Layer 5 of a small transformer language model trained on English Wikipedia (16 layers, counted from 0, width 96).
A neuron adds its activation times its output weights to the MLP's output. To switch it off is to set its activation to zero at one token and run the rest of the model.
A neuron's activation on a vector x is SiLU(gate . x) times (in . x), where the dot is the dot product.

Input weights of the MLP neurons that the questions are about. A number n stands for n times 0.0056.
n0 gate: 7 32 27 4 -16 -4 26 -15 -12 -40 4 13 -9 -37 41 -1 -41 -4 -8 -21 16 -57 27 -28 -22 8 -34 5 1 0 43 -17 31 -1 -15 19 22 -8 -16 -32 36 19 28 -43 0 -25 -4 -13 5 -4 -16 20 13 -11 64 51 -27 -43 1 -20 -1 -25 13 -48 5 -13 3 23 -15 -8 26 -30 -41 14 13 17 -25 2 -22 -10 -21 26 -42 -9 -10 23 4 54 10 -7 -23 -4 13 -35 -17 -4
n4 gate: 16 -6 -19 0 4 -11 4 -25 22 -37 -23 -33 -14 -3 31 11 5 25 -52 15 37 61 -35 -25 -8 9 10 -22 -5 11 -19 -13 9 20 2 -32 18 20 5 -21 19 13 -5 10 -19 20 11 8 -6 -1 -2 45 27 -53 55 18 5 26 41 18 25 -39 27 4 -9 7 -45 -18 -26 -19 23 37 -19 -39 1 13 -50 -3 30 -12 13 25 9 -11 7 -30 -32 -10 -26 -41 0 0 -5 -37 10 10
n25 gate: 32 -14 23 6 -39 15 -43 26 -31 2 -2 8 12 -41 -1 27 -13 8 -17 -6 -8 11 39 -1 9 4 -19 -16 -32 28 -18 -19 -10 11 -2 -47 16 27 -52 25 52 -18 27 22 -12 28 27 29 -51 31 -12 5 40 22 -2 -10 11 38 -19 -23 -2 12 -21 73 -2 21 31 28 -21 14 -2 -14 15 -7 -25 -12 -22 6 -10 31 -3 32 -26 6 25 -7 36 -25 -1 -37 -47 24 -5 -67 12 38
n55 gate: -25 1 29 -40 21 62 -44 3 6 40 36 9 18 -9 2 22 32 -27 -17 1 -37 -9 15 0 -35 16 14 23 -6 -5 -1 -32 -17 -17 -10 -8 -7 -14 19 13 8 -61 71 -7 -28 12 -23 12 7 -10 -10 36 -30 29 -11 -30 -4 27 -13 31 58 -4 3 -8 -18 -30 43 16 -38 -32 -5 3 44 16 -10 -7 3 -14 25 -4 31 -23 6 -4 -19 -16 -52 -4 24 -9 11 20 31 -17 -12 15
n64 gate: -1 -5 -31 21 20 -34 -46 29 -5 -19 11 32 9 -40 -2 2 -6 20 28 -24 17 -67 17 5 35 -10 -10 -32 54 -36 -23 -33 -31 -41 9 20 32 -11 -65 53 -19 -58 9 -9 -7 6 -7 -18 -4 -29 -20 34 -61 19 -15 -15 -20 36 9 -16 -19 -23 -42 -7 -20 -8 -19 2 -8 2 -17 -10 21 34 -23 -20 -37 -29 10 24 -6 -31 -23 -3 5 23 2 41 7 -13 29 23 -1 9 27 0
n94 gate: 20 -4 -23 -14 7 24 36 -8 7 -1 13 6 -19 3 -39 -4 7 -6 18 27 -1 -8 22 -26 -3 -9 -16 -1 47 10 -32 -36 -25 25 10 -18 -14 6 1 7 19 49 -20 46 0 45 -19 -11 10 -19 48 -12 -41 8 11 0 -11 -4 57 9 -57 52 -42 11 -5 26 -10 6 -2 23 -13 5 7 -37 -24 -8 -39 -7 -18 36 -10 29 17 24 -14 -31 19 -44 -8 -37 -37 4 -8 -45 -24 -6
n105 gate: 32 41 0 -18 -38 18 -6 14 23 14 -10 -1 -24 4 19 20 6 49 -22 -12 16 -20 24 -22 42 11 -38 16 -1 27 -30 -28 -36 -66 -12 12 -10 -55 -26 10 -1 -33 -13 -1 10 22 35 11 -41 -8 17 13 -16 27 -5 -13 -14 -14 -41 7 1 -17 2 32 -49 17 49 -13 26 -34 25 8 -16 -18 -15 -19 30 22 6 18 -41 8 28 14 -16 -37 -32 -15 -42 16 25 -21 -12 -6 -27 -16
n196 gate: 8 -1 -9 21 9 25 -25 -17 37 -3 -32 33 -34 35 -4 -10 2 4 -14 -22 -29 46 20 -4 -8 26 23 -29 11 -7 25 -5 -18 -42 -11 28 -7 28 -22 -1 37 -43 -22 6 36 38 4 -7 11 -86 36 1 36 15 10 -5 -27 9 -26 -12 -34 17 29 -10 -35 -24 -27 -14 19 -8 -3 21 1 -19 34 -50 45 -9 -64 10 -5 -3 -21 -31 -1 20 21 13 0 -38 1 29 2 -14 -38 8
n231 gate: 34 1 -4 -10 31 -12 -28 -8 -50 29 -14 6 -40 12 -22 -32 30 -4 -9 30 -31 5 -12 4 -12 45 23 -31 64 -1 4 18 4 -20 -12 0 6 51 28 12 -17 41 9 22 -12 39 67 -22 17 -51 -30 16 -8 1 30 17 -21 -24 -4 -11 -22 13 26 -4 -2 -21 0 4 -6 40 16 -18 -23 0 34 -4 13 11 54 -11 -19 6 21 -2 19 5 -46 -23 -9 -31 -6 -14 -1 4 -6 2
n0 in: -11 -30 -14 26 13 -1 -8 15 6 33 45 -13 8 -1 10 -20 11 -11 5 20 -15 43 -11 38 -37 -24 23 -2 -28 18 -59 19 41 -21 -5 20 -8 13 17 -5 31 -31 -6 38 30 29 -12 -1 54 14 37 13 -12 17 -34 -31 17 34 2 -22 49 -17 0 53 8 -21 -7 -30 13 21 9 16 15 -13 -19 -3 -36 -20 -33 29 19 -57 29 -33 2 -4 10 -42 -37 35 -1 -30 24 42 27 -24
n4 in: 7 -17 -32 -10 45 5 56 -66 26 -11 -7 -3 48 -28 -21 39 -8 15 13 -6 25 4 -19 21 32 -22 30 -8 -8 -13 18 -7 7 10 9 -37 4 -15 34 13 37 62 30 -10 10 -3 22 7 4 -14 4 46 -16 -36 38 10 -10 7 21 -19 -8 -15 15 -38 -6 10 23 -21 -2 -12 -8 -2 -12 6 -39 34 -8 -10 44 -10 11 94 7 -26 -20 -34 -17 17 -1 -13 5 28 -7 14 5 21
n25 in: -8 5 -6 17 -12 -30 13 33 -6 -11 -16 14 45 16 -42 10 -43 -50 22 1 45 -7 6 2 -25 52 36 4 -28 -46 -20 -20 -6 -28 -58 17 -12 11 28 25 5 23 22 -30 -20 -37 -46 27 -65 4 12 27 -11 -18 26 33 -2 10 -6 -27 25 -14 51 -59 7 -24 27 -23 41 25 -10 12 -37 -57 23 39 -51 -29 -3 -48 43 -27 -60 10 -30 -12 -29 -22 -3 41 -40 16 -14 -39 25 -26
n55 in: 40 -12 5 -27 -7 -17 5 -17 34 -27 -34 10 2 -17 -8 13 -24 6 43 22 39 10 1 26 21 -48 -25 28 -12 -1 18 12 16 41 -50 -37 20 9 3 60 15 -32 41 35 -28 -38 -11 38 39 -29 1 5 20 -34 -19 10 -26 23 -28 -54 -48 -33 16 -5 -32 19 -30 11 12 -27 0 -13 -8 23 40 -19 8 -15 -24 2 -17 -42 14 55 13 1 8 14 -26 8 -41 -66 -27 -21 -3 55
n64 in: 2 6 15 -10 0 17 34 14 -11 32 -15 -8 4 1 -15 -6 39 -26 -6 0 11 -57 2 -7 9 18 23 -15 -5 30 -16 26 -4 25 -19 -4 -26 11 19 65 -24 17 56 30 -27 -18 10 -4 23 -11 15 -23 0 -57 15 10 -76 34 30 35 -25 21 -8 -67 12 33 -17 18 14 -46 -42 5 81 7 17 -11 39 -3 3 -2 -16 -28 24 -1 46 9 -11 -31 1 22 -25 7 -74 29 -11 6
n94 in: 21 14 -27 4 1 7 -11 -57 13 -27 -12 37 -24 45 -21 -10 14 60 47 62 27 19 6 -24 -20 3 -5 13 4 33 -20 2 -6 -13 -3 17 7 25 -13 -37 7 -8 -7 -2 -34 5 -6 -33 -33 16 33 7 40 1 -12 23 4 5 50 6 -21 13 -43 -2 -2 40 8 9 -42 -5 25 -27 -3 5 -4 -21 -72 -14 -29 31 32 29 10 -19 39 0 7 -17 2 -37 -26 -13 31 -10 25 -8
n105 in: -2 24 22 -1 -25 4 -7 28 -4 -3 7 -20 12 13 33 -32 7 9 8 -14 11 -6 -12 3 10 54 14 26 -31 5 -43 -5 7 -8 26 -40 38 34 2 46 22 -13 -7 -10 -10 -9 -41 14 -41 12 65 27 4 -4 -21 57 3 -4 -2 -49 -14 25 -28 16 -6 -3 -35 15 -32 -50 16 12 -3 53 20 34 6 -51 -47 48 65 -7 -23 11 37 19 22 -5 2 15 -7 11 -18 -14 -13 -23
n196 in: 9 2 -15 -13 9 11 33 27 18 -14 -5 0 13 -9 40 32 38 30 -12 3 -19 35 5 -28 17 -9 25 -25 -19 -10 33 59 -6 -27 24 0 -12 8 -13 35 -3 -2 -33 -16 30 -9 -30 30 20 -19 26 -15 14 42 55 -18 27 24 5 14 17 6 7 -2 -67 -29 -18 24 35 -35 12 25 -28 -14 -10 -13 30 15 -32 -12 27 -12 -11 -3 29 34 -1 -2 -6 -1 -35 -22 -8 0 -3 35
n231 in: -4 -26 -33 26 15 -5 37 22 -11 -8 -40 -33 -6 46 -1 -13 21 28 -3 -19 48 -5 8 -12 -46 15 5 45 24 -14 -14 1 -33 -38 -15 -41 1 18 -34 -29 20 37 -34 16 -8 -2 26 -1 0 -40 15 -1 22 -21 16 -5 0 -25 29 22 -51 -28 -10 56 -12 48 11 -5 -14 16 7 5 -6 54 -2 -22 16 42 1 43 9 13 14 -35 26 -7 -46 13 41 -26 0 -40 7 -19 9 2

Output weights of the MLP neurons that the questions are about. A number n stands for n times 0.0017.
n0: -28 61 20 3 -7 -28 -20 29 3 -35 -25 -12 8 15 10 -9 38 19 -3 -32 44 -10 -2 -1 -54 -13 15 -26 -7 -26 11 -31 -28 -48 -21 -22 -16 14 -2 2 10 38 25 -24 -23 10 24 -1 -15 -12 3 11 24 1 -59 81 -2 -36 -9 -60 30 33 12 6 -37 -6 3 -6 -8 18 -16 10 19 -25 -13 -4 -27 35 -3 -18 -23 -54 26 1 -45 -9 29 33 -2 -8 -16 -14 8 -18 1 13
n4: 23 31 -16 8 13 12 45 -17 -3 21 -23 -47 -6 -10 -16 14 -29 26 29 -21 6 0 17 -6 30 31 45 -31 52 34 -19 -18 -16 4 72 -33 1 -8 -8 -32 -45 20 30 -62 0 -6 30 19 -2 -33 30 -34 -35 10 7 9 6 -17 -64 -22 -42 -51 -14 13 -25 -9 -25 -2 -14 4 28 -1 -16 24 5 22 -22 -8 -20 -22 0 43 -19 -1 -3 -3 -23 12 59 38 -9 -2 12 22 4 -6
n25: -9 -46 -22 20 -50 12 -48 -25 1 18 -23 12 31 -21 -12 15 28 29 -39 26 -1 -19 9 8 -20 -10 -48 23 66 -28 40 40 12 -4 -7 -20 -2 5 40 -6 4 36 1 1 1 17 -3 13 -2 60 -41 -12 -14 14 25 6 -1 -9 -8 -3 -58 -47 -36 -78 22 11 10 11 28 49 -26 6 -31 -21 58 -15 -7 -11 1 -11 -19 -9 -25 -14 -46 -5 -49 -16 25 -56 33 -21 8 56 33 12
n55: 13 -25 32 -37 -3 -12 -7 18 -20 -34 -37 -80 32 8 -19 21 -16 9 4 -1 20 54 11 63 -38 12 -6 13 20 -45 -35 -5 15 37 19 -44 -34 25 22 9 21 34 -52 -30 -10 31 31 26 41 19 9 13 16 -23 15 -14 -36 4 66 -2 31 10 0 10 -42 12 -15 -45 -7 20 -5 8 39 0 -7 1 12 -39 -7 39 32 -35 -6 26 25 47 25 -35 39 -10 31 -32 -6 9 -2 24
n64: 6 15 28 0 -11 -5 -42 -37 14 2 53 45 -19 39 21 10 -30 35 29 20 17 -1 -25 -9 26 -29 2 24 -30 -24 -32 -36 -18 -74 19 -45 20 -5 -8 -19 5 15 -18 -20 12 20 -18 -2 -61 -15 72 -3 42 -3 1 44 4 19 -21 -22 0 -15 40 57 -31 -34 -22 -52 -18 19 76 14 -28 13 -13 18 -35 -3 22 -7 35 17 21 16 -19 -11 -6 11 -12 -16 -36 1 36 28 13 38
n94: 5 14 0 -10 -39 48 17 -29 -20 -43 1 -10 39 -3 22 -2 -8 36 6 44 2 4 -17 27 33 10 26 -8 -7 -2 17 -51 37 -17 22 39 -18 -33 -1 -34 -7 11 4 35 -4 -17 15 18 -20 12 29 34 -21 7 -2 4 -44 8 -9 -46 -14 -15 -12 -7 15 -28 12 -1 -54 -2 -29 -31 3 95 22 -21 -14 3 18 -13 -13 19 11 15 33 -29 -46 4 52 32 -19 1 4 3 -6 -8
n105: -54 -26 -10 -56 8 -18 34 -23 13 44 27 9 6 20 -33 53 -39 28 -2 -18 5 1 -21 -29 -26 0 44 -13 -1 4 -13 6 -11 -34 -18 1 -29 28 24 -34 -37 34 14 20 -16 -43 17 -15 18 11 -25 18 43 28 4 37 -10 21 1 57 -3 18 20 8 46 1 18 38 -26 58 -12 13 48 -25 -19 13 -13 24 13 -9 33 -9 -54 32 11 -19 -6 6 9 0 4 -8 4 29 -12 2
n196: 40 -36 -22 -10 -3 7 -22 25 -18 -5 0 11 15 -1 -35 56 11 -35 -45 39 19 16 -49 -3 -2 4 -6 19 6 4 -33 -27 -26 45 20 -19 38 21 51 31 0 2 44 -73 -8 44 29 -6 0 -32 -46 -19 -7 -3 -22 -3 -12 -1 49 -15 -19 2 -25 6 -12 3 26 -6 18 -9 -8 -9 -32 -37 -17 -28 18 -24 12 -24 -7 2 -21 46 1 -32 1 -2 15 37 12 3 -9 1 6 -15
n231: -12 1 -38 13 -25 34 9 -23 -4 58 -22 -37 -12 -7 14 2 -12 -5 -29 31 -21 3 -5 -10 -14 27 -30 -2 30 5 -9 9 -4 2 3 1 -11 10 -9 36 -33 -40 22 -26 6 46 -13 0 -11 20 -39 14 -20 -16 -37 -27 -22 -20 16 -19 -58 -30 2 -40 58 -3 -30 0 47 -38 -13 -19 23 -4 46 9 7 -53 11 -34 -55 2 -13 26 -11 -5 -10 -40 -11 19 -27 -4 45 -3 -3 -15

Each question names a token from some text and the token that comes next. It shows the vector x that enters the MLP there. A number n stands for n times 0.068.

Then comes g, the gradient of the next token's log-probability with respect to the MLP's output, scaled to length 1. A neuron's effect is roughly proportional to its activation times (output weights . g). A number n stands for n times 0.004.

"y", then "s"
x: 15 13 -16 4 5 -3 -3 -18 -7 -43 -28 43 10 22 -15 -45 -20 29 -2 21 -11 40 9 8 -19 24 43 -4 -28 -7 0 28 34 27 25 38 -30 15 4 38 -25 -2 12 23 0 -40 56 -38 -1 28 -36 7 20 44 22 -19 2 -19 -18 7 -21 -20 -5 29 38 -4 -25 22 12 -24 -26 -7 -9 30 32 0 -32 -17 -1 -5 7 44 -6 17 -28 -9 32 -62 -13 1 -28 -6 8 9 26 2
g: 23 -24 -21 2 -20 10 -11 -19 7 -56 17 0 71 38 31 2 -30 4 -45 -27 -19 -7 6 18 -11 -52 -35 55 -1 -35 -35 7 35 -6 -12 30 -21 -13 9 21 -8 -46 -9 40 16 -22 -19 -22 -9 10 46 12 -20 -10 -50 23 19 -2 29 -38 -18 22 13 0 -17 -32 6 7 -4 -2 3 -3 -13 -23 3 -6 26 26 34 -6 70 0 14 -2 -16 7 -24 28 -49 27 -38 0 -7 15 -15 -1
Which neuron, switched off, lowers the next token's probability most? n231

"e", then "le"
x: -21 7 7 -17 53 8 82 8 -12 18 8 -24 -37 24 -31 -23 -4 56 10 -19 19 -16 19 -64 -15 39 44 8 7 22 6 -13 0 34 41 0 -39 -27 -2 20 -21 -1 15 8 -6 16 16 2 -20 14 20 -23 16 -8 6 32 -10 -23 -4 8 -19 10 -2 8 2 -11 -47 3 5 -11 -12 -33 12 -5 -3 26 -1 -40 14 20 -27 3 35 -12 6 -6 36 15 12 17 45 -4 13 46 4 18
g: 17 14 -14 -30 -43 45 6 64 21 36 6 3 12 -7 -36 -9 32 18 9 46 25 0 3 -4 -23 -7 7 1 15 36 -13 -3 -32 25 10 7 4 -5 52 24 -17 -8 15 16 12 5 -36 -14 10 -65 43 0 -11 -38 -41 32 -11 25 -5 8 -12 -9 -27 -1 26 9 5 42 19 29 -10 39 5 -19 52 50 13 1 7 -17 65 -12 -24 9 -16 37 -8 -11 -22 38 -26 2 11 -37 24 -11
Which neuron, switched off, raises the next token's probability most? n94

"et", then ")"
x: -11 -13 -27 15 6 -17 -14 28 74 2 19 10 -36 -7 -31 1 -6 -5 -27 14 -29 48 4 0 -23 41 3 40 -23 -16 38 0 -12 31 -16 -1 -23 -23 -49 28 20 2 19 7 -3 0 17 -14 -18 6 19 -10 16 -10 54 -17 -2 8 -19 43 4 32 17 -54 9 4 -4 12 17 0 -22 -25 -24 36 20 -4 42 -26 45 -24 -5 -5 33 24 5 4 17 -17 23 17 15 5 4 20 39 26
g: 35 20 1 38 39 -50 -11 2 28 -40 16 40 -5 -1 5 8 10 7 -16 2 -9 -34 -26 5 19 -13 8 -37 23 -26 -2 32 -7 -6 39 -25 2 15 25 19 -31 29 27 4 -28 21 -8 11 -12 -6 9 -6 27 70 28 -34 51 -12 -18 -26 11 -14 32 0 -5 -29 31 10 -39 -10 -46 14 -3 31 70 7 -3 8 -18 -1 -24 12 -1 -51 -48 24 28 -5 3 1 56 -13 2 18 30 17
Which neuron, switched off, raises the next token's probability most? n55

"s", then "na"
x: 6 8 -25 31 11 -4 26 -31 2 -6 -16 11 -20 37 6 -29 5 -26 2 -32 -11 -14 19 -5 1 20 -11 30 10 37 -17 -28 17 2 59 15 -30 -31 -15 16 -6 -14 37 6 28 28 4 24 -6 -35 16 -29 25 -3 26 -32 5 -19 -46 16 -44 11 41 29 30 -20 -8 -12 3 -10 26 -17 -5 12 3 -1 -38 0 -23 -21 -39 42 -36 13 -48 -4 6 -11 35 24 12 2 38 18 30 34
g: -25 34 -17 3 15 54 -10 -16 -27 24 37 -15 3 -3 35 2 12 8 9 -3 31 9 -3 -6 -61 -41 60 -76 -22 -19 -17 -26 16 18 -1 3 15 -25 -39 25 -38 -52 19 8 19 -29 1 -1 -24 -32 -16 -3 -5 33 1 19 25 -7 -26 45 -13 4 20 -13 7 -31 -35 -6 -29 -11 -18 -11 -54 14 -1 32 5 19 18 -17 10 -19 9 2 27 -30 -61 8 -31 -6 -9 -22 38 13 10 9
Which neuron, switched off, lowers the next token's probability most? n196

" The", then " Ho"
x: -2 -7 2 -27 -5 3 32 12 -4 -5 15 -8 23 12 6 -44 18 1 -26 20 19 0 -9 -27 -18 1 -6 10 -38 14 -13 -75 64 1 30 -9 16 -38 -18 1 30 14 4 63 -35 -1 6 -1 0 9 -13 15 27 9 17 -23 -45 -21 -44 27 -47 0 25 10 -4 -7 9 -25 21 -18 14 -28 -41 63 19 15 7 -16 2 -8 -14 14 27 3 -1 4 17 -8 49 24 -10 31 29 0 2 10
g: 29 8 48 -30 -3 24 27 -22 -5 5 -35 22 -3 -45 -16 -4 2 -40 28 -9 9 -23 -39 17 -7 28 61 10 -8 22 -11 20 5 12 22 10 24 13 -31 -5 -4 -34 -58 -47 22 -5 2 -27 14 -21 20 3 -9 -5 -38 -5 42 -26 21 15 -38 -41 11 -4 31 13 13 1 10 -7 11 -79 -2 21 -5 -36 8 37 46 -11 5 28 19 -29 1 1 -17 -13 -12 -9 -2 -11 12 -22 -75 4
Which neuron, switched off, lowers the next token's probability most? n0

" \"", then "H"
x: 68 33 37 -19 -23 0 22 -15 6 20 29 35 -8 -3 1 -2 7 -35 23 10 13 -43 -16 -17 14 15 25 7 -10 22 -6 -13 39 5 19 -19 27 -35 -32 -13 -5 -39 11 1 -33 -11 22 -47 -14 -25 14 -22 19 35 0 -31 12 -9 -6 -1 -32 13 30 38 -10 -30 -26 -15 14 9 -7 -23 -13 47 13 -1 -4 10 -16 -30 -22 45 16 39 -9 -18 24 -6 13 32 -29 51 26 7 3 42
g: -2 -26 -5 -39 -17 8 -22 12 30 31 0 11 6 14 16 -1 -27 -33 -11 -4 -5 -13 19 -48 51 51 -7 -5 8 -28 -17 7 33 -27 -17 -17 9 16 11 -17 -5 36 -34 23 6 7 -19 -35 20 -22 -31 17 -28 -37 40 4 39 5 20 -7 -12 -55 37 -18 2 14 15 -8 20 -2 28 -68 19 2 60 17 -38 43 30 -18 -23 2 19 11 -19 67 -26 15 -8 13 23 -28 33 -2 -7 17
Which neuron, switched off, lowers the next token's probability most? n0

"d", then "ition"
x: 24 -9 29 6 17 -6 10 -16 5 -1 -32 -31 2 -35 -5 -24 43 6 41 25 -6 17 -18 -6 -26 27 25 1 -18 -8 -11 -7 6 12 33 17 -13 -36 21 70 -45 6 -3 -13 -23 -29 -4 16 -4 -47 41 -12 -13 6 39 -9 -23 0 -26 10 9 25 46 -8 -2 8 28 -12 40 -41 -21 -12 -4 47 -28 -20 13 7 20 26 4 9 2 32 -50 -24 29 -24 -25 15 28 -6 -27 25 -10 31
g: 7 17 -29 -14 -9 20 -1 10 23 -15 -22 17 59 -35 30 8 44 -12 -22 20 -29 8 -42 31 26 3 -19 6 -21 -5 10 0 -41 16 -20 -6 1 -44 -39 -15 40 27 20 26 -29 -19 43 -21 -5 -4 38 -25 -28 17 7 4 -17 35 4 15 -25 32 56 3 24 21 16 31 -8 -24 -44 -2 20 -9 12 -6 -50 -6 -28 -14 18 6 25 49 20 55 32 10 -2 -24 23 24 -51 9 -10 -32
Which neuron, switched off, lowers the next token's probability most? n64

" an", then " appear"
x: -1 3 9 10 -9 3 14 -8 -43 -13 11 -42 4 63 18 -22 7 1 -35 15 -6 12 -22 12 -39 24 3 -37 -13 -11 -27 -29 39 2 13 21 31 -22 -17 -4 35 -5 17 28 -27 9 3 -2 -15 4 3 -5 20 -28 12 -24 -29 -5 -6 -11 -43 15 17 50 17 16 -1 -25 -2 -28 -24 -21 6 44 35 -35 -39 -34 -5 9 -49 -20 18 28 11 -58 8 4 30 38 -8 -17 41 4 5 1
g: 28 -14 34 -45 -74 -14 36 35 -29 60 -11 17 -5 -16 21 12 30 17 23 -5 4 13 7 36 19 26 -39 -11 22 42 -34 -17 -67 -18 -16 34 -8 43 -25 -20 2 13 14 -15 13 -31 37 31 -53 -30 16 -17 -13 10 -11 43 22 26 17 -27 4 8 2 -2 17 -38 15 2 -13 5 -18 -16 15 -2 36 -9 -11 -27 -14 29 39 -25 7 21 -17 3 6 10 -29 41 8 22 10 2 9 -15
Which neuron, switched off, raises the next token's probability most? n4

"tro", then "mb"
x: 8 0 -13 20 -5 43 18 4 17 6 20 -15 -8 8 -30 -59 -7 22 25 13 6 15 -11 5 13 0 8 34 -31 -22 -15 -41 2 -25 34 39 1 18 -25 -14 36 -7 -43 2 -1 14 31 28 -27 -18 -25 -37 1 8 7 -56 21 -19 -28 14 -20 -2 42 22 17 -1 1 2 -11 1 37 1 -30 24 34 20 -12 -29 -8 32 -49 1 -7 54 -2 -3 33 -18 25 0 29 -10 50 36 -6 15
g: 29 47 1 18 -3 -23 -17 -5 -17 -43 4 -1 -3 -3 15 -5 -39 -33 39 26 -27 -28 12 21 -8 -32 -15 -28 -7 -37 27 -3 14 3 46 38 14 32 15 20 -1 30 -49 -21 15 6 -43 12 -24 39 -33 -6 -29 40 -5 -18 -47 -11 41 -10 10 -4 -10 26 6 8 4 9 -1 6 17 -33 -31 -3 -5 -7 -2 -22 15 -12 -21 17 -28 0 15 25 6 -52 24 21 -53 15 -46 75 3 39
Which neuron, switched off, lowers the next token's probability most? n64

"y", then " could"
x: 35 -7 -38 37 12 -7 -19 -10 7 -39 9 40 -23 36 -29 -32 -21 13 39 13 -26 40 33 -6 -31 6 31 -23 -15 2 -7 18 -2 5 49 17 -26 -11 -32 -4 -30 19 2 15 3 -8 52 -19 -2 -5 -11 -33 22 14 20 -27 15 10 24 -12 -40 -30 0 38 16 -25 -22 -4 0 3 -32 -27 -16 19 4 15 -21 -10 -2 -5 -27 29 6 -9 -60 -40 36 -43 -21 8 -12 25 33 3 -17 28
g: 18 -24 10 11 42 18 25 48 29 3 23 -34 10 -15 -32 -30 -54 16 7 -23 9 -56 44 -1 4 -30 1 6 -34 39 -10 33 -18 29 16 9 35 14 -3 38 38 -4 -4 37 55 -4 24 -21 -21 50 -39 -2 19 6 -34 -4 -25 10 -20 4 9 23 -22 4 7 -23 -41 6 -3 -26 6 45 -27 10 -58 -5 9 30 40 1 -7 -21 7 11 48 -3 -12 6 -32 23 0 2 -6 -30 -25 17
Which neuron, switched off, lowers the next token's probability most? n25

".", then "."
x: 21 0 0 2 10 -30 2 7 10 -10 -8 55 0 -9 -11 -32 7 -27 1 -43 25 -54 -4 12 -6 12 14 -14 -20 -2 -23 -27 -5 -20 37 -27 10 -29 -6 14 -21 -8 2 15 -16 -23 -13 -31 14 19 -4 -42 47 24 -21 -58 22 -22 -33 25 -10 20 29 7 22 -14 -46 -29 -9 -17 -8 -42 -12 28 34 33 18 7 13 4 -32 -27 5 -14 22 -18 9 -22 32 25 7 -14 48 18 -9 43
g: 2 -44 -17 7 -1 20 6 -17 -49 21 19 -7 14 24 -24 -26 -34 40 -32 -12 -19 8 -37 -9 -17 15 -28 9 4 -11 -33 26 45 52 -26 1 -55 17 27 20 -18 15 7 -14 31 -11 -20 1 -18 -10 -3 33 -55 -1 11 -63 -1 8 30 19 -29 8 -22 15 -32 -25 -8 7 38 -13 2 6 12 14 -55 -20 -25 21 31 -28 -32 -6 -35 45 9 11 -7 -14 33 -40 34 5 30 20 -23 29
Which neuron, switched off, raises the next token's probability most? n64

"es", then " Bro"
x: 2 -40 4 16 23 5 -23 3 25 40 23 30 -14 28 -56 11 -29 -17 33 -27 -31 31 -3 35 2 6 -4 44 -37 -20 9 -6 36 10 42 -16 -23 -13 -21 2 9 6 27 21 9 -25 36 19 -5 -17 -4 -3 27 30 10 -7 14 -21 -25 23 -31 -6 49 12 28 -5 -5 17 7 -30 -42 -21 3 5 22 -14 -18 -10 34 -35 -20 -7 23 2 -11 -6 25 -34 10 43 32 12 -28 9 39 26
g: 2 -6 26 -5 1 27 -28 -1 25 -73 -22 -7 -13 -57 37 -1 -1 -17 -1 51 29 -6 -11 -30 -5 23 12 -8 -49 -8 10 36 7 37 18 -54 -17 5 12 -29 -29 30 19 -27 10 11 3 -2 12 -25 -59 3 -23 -30 4 0 -10 -2 20 -4 -33 4 -32 -24 -40 14 -15 21 8 25 -39 -6 -1 12 -8 18 27 -17 -16 2 -34 -11 3 -30 -39 19 -22 -67 4 -21 21 1 -4 -32 -59 -21
Which neuron, switched off, lowers the next token's probability most? n55

" Ra", then "ck"
x: 45 -8 7 -4 36 20 7 2 -13 -3 11 -10 -6 7 18 -52 -23 17 27 24 -32 -15 -12 8 -32 5 34 -1 1 42 2 -15 27 -11 37 42 0 -2 -48 2 -32 -12 -1 12 -20 5 -8 1 -11 4 6 -10 12 43 0 -33 -50 -39 -38 0 -57 36 9 1 9 4 5 -11 14 -8 37 -39 -12 57 6 6 -27 6 13 -22 -49 16 -2 29 1 -37 9 -29 25 16 -24 -3 -5 -23 36 -11
g: -19 -49 2 -16 63 27 21 -28 12 7 -35 -37 -4 -34 -27 -12 17 14 0 -19 -5 3 35 8 -33 34 -47 -13 -22 -27 21 39 -10 -14 12 13 13 22 21 16 -5 1 -23 -19 9 -2 22 -50 22 22 -38 16 30 47 19 24 16 6 19 -2 7 19 21 -7 54 5 44 51 -24 26 12 5 -18 -29 50 10 4 -25 -26 15 8 -50 0 23 24 -3 -24 -7 29 -38 9 31 39 30 -6 -13
Which neuron, switched off, raises the next token's probability most? n94

"s", then "ist"
x: -19 19 -33 8 8 -2 11 -32 -5 4 -5 1 -10 44 19 -45 15 -19 14 -18 -3 -6 11 -12 -7 19 7 22 3 41 -10 -27 5 6 65 7 -46 -24 -23 26 2 -7 29 9 19 7 -7 39 -14 -31 33 -31 26 -11 18 -18 3 -8 -39 15 -39 7 42 35 28 -21 -9 -16 4 -10 30 -19 -13 8 13 -4 -30 5 -5 -35 -40 55 -20 39 -41 -13 5 -26 13 29 42 3 27 29 14 18
g: 32 -19 -6 -39 37 -21 -5 -21 68 14 -22 -21 -48 -3 -14 10 14 -1 -17 -26 -18 -1 -20 -32 -34 8 18 57 -25 -23 15 -5 -41 45 21 -34 8 -19 0 59 -14 31 2 -3 -14 31 -28 8 38 34 28 -20 -12 11 13 -28 -9 -35 32 32 -14 23 20 -9 19 22 16 -18 -10 26 6 16 35 0 -2 -67 12 25 -19 28 -10 30 -3 9 -13 -10 22 22 -14 -4 19 33 -38 -20 27 -34
Which neuron, switched off, raises the next token's probability most? n196

"s", then " to"
x: -12 1 -19 6 14 -22 -17 -19 45 15 20 23 -20 56 1 -59 -15 -22 5 -36 4 1 -4 17 24 12 -13 48 -10 10 8 -15 35 18 62 6 -27 -21 -5 39 -9 13 16 -14 12 -18 -3 19 -4 -41 4 -14 23 9 39 -5 18 -42 -38 -4 -39 3 -2 6 41 -14 -31 -43 13 -32 -11 3 25 12 32 -17 -4 8 32 -40 -5 41 -13 15 -20 -34 15 2 24 21 21 25 -14 26 14 28
g: -30 11 -18 -6 41 -66 27 1 20 -27 14 15 25 -4 -19 -1 -8 5 11 21 1 5 -15 24 13 20 10 2 -62 16 -19 -10 -45 23 41 -6 26 11 -5 -2 23 5 -28 -2 -44 -12 -8 9 -3 -9 -36 -72 -22 45 35 -1 13 33 14 -7 -13 -29 60 -21 24 -7 -24 16 -1 -36 -19 1 -20 -15 36 4 63 -39 -11 17 -16 35 23 -29 -4 -36 29 39 -10 15 7 13 1 -14 31 -3
Which neuron, switched off, raises the next token's probability most? n196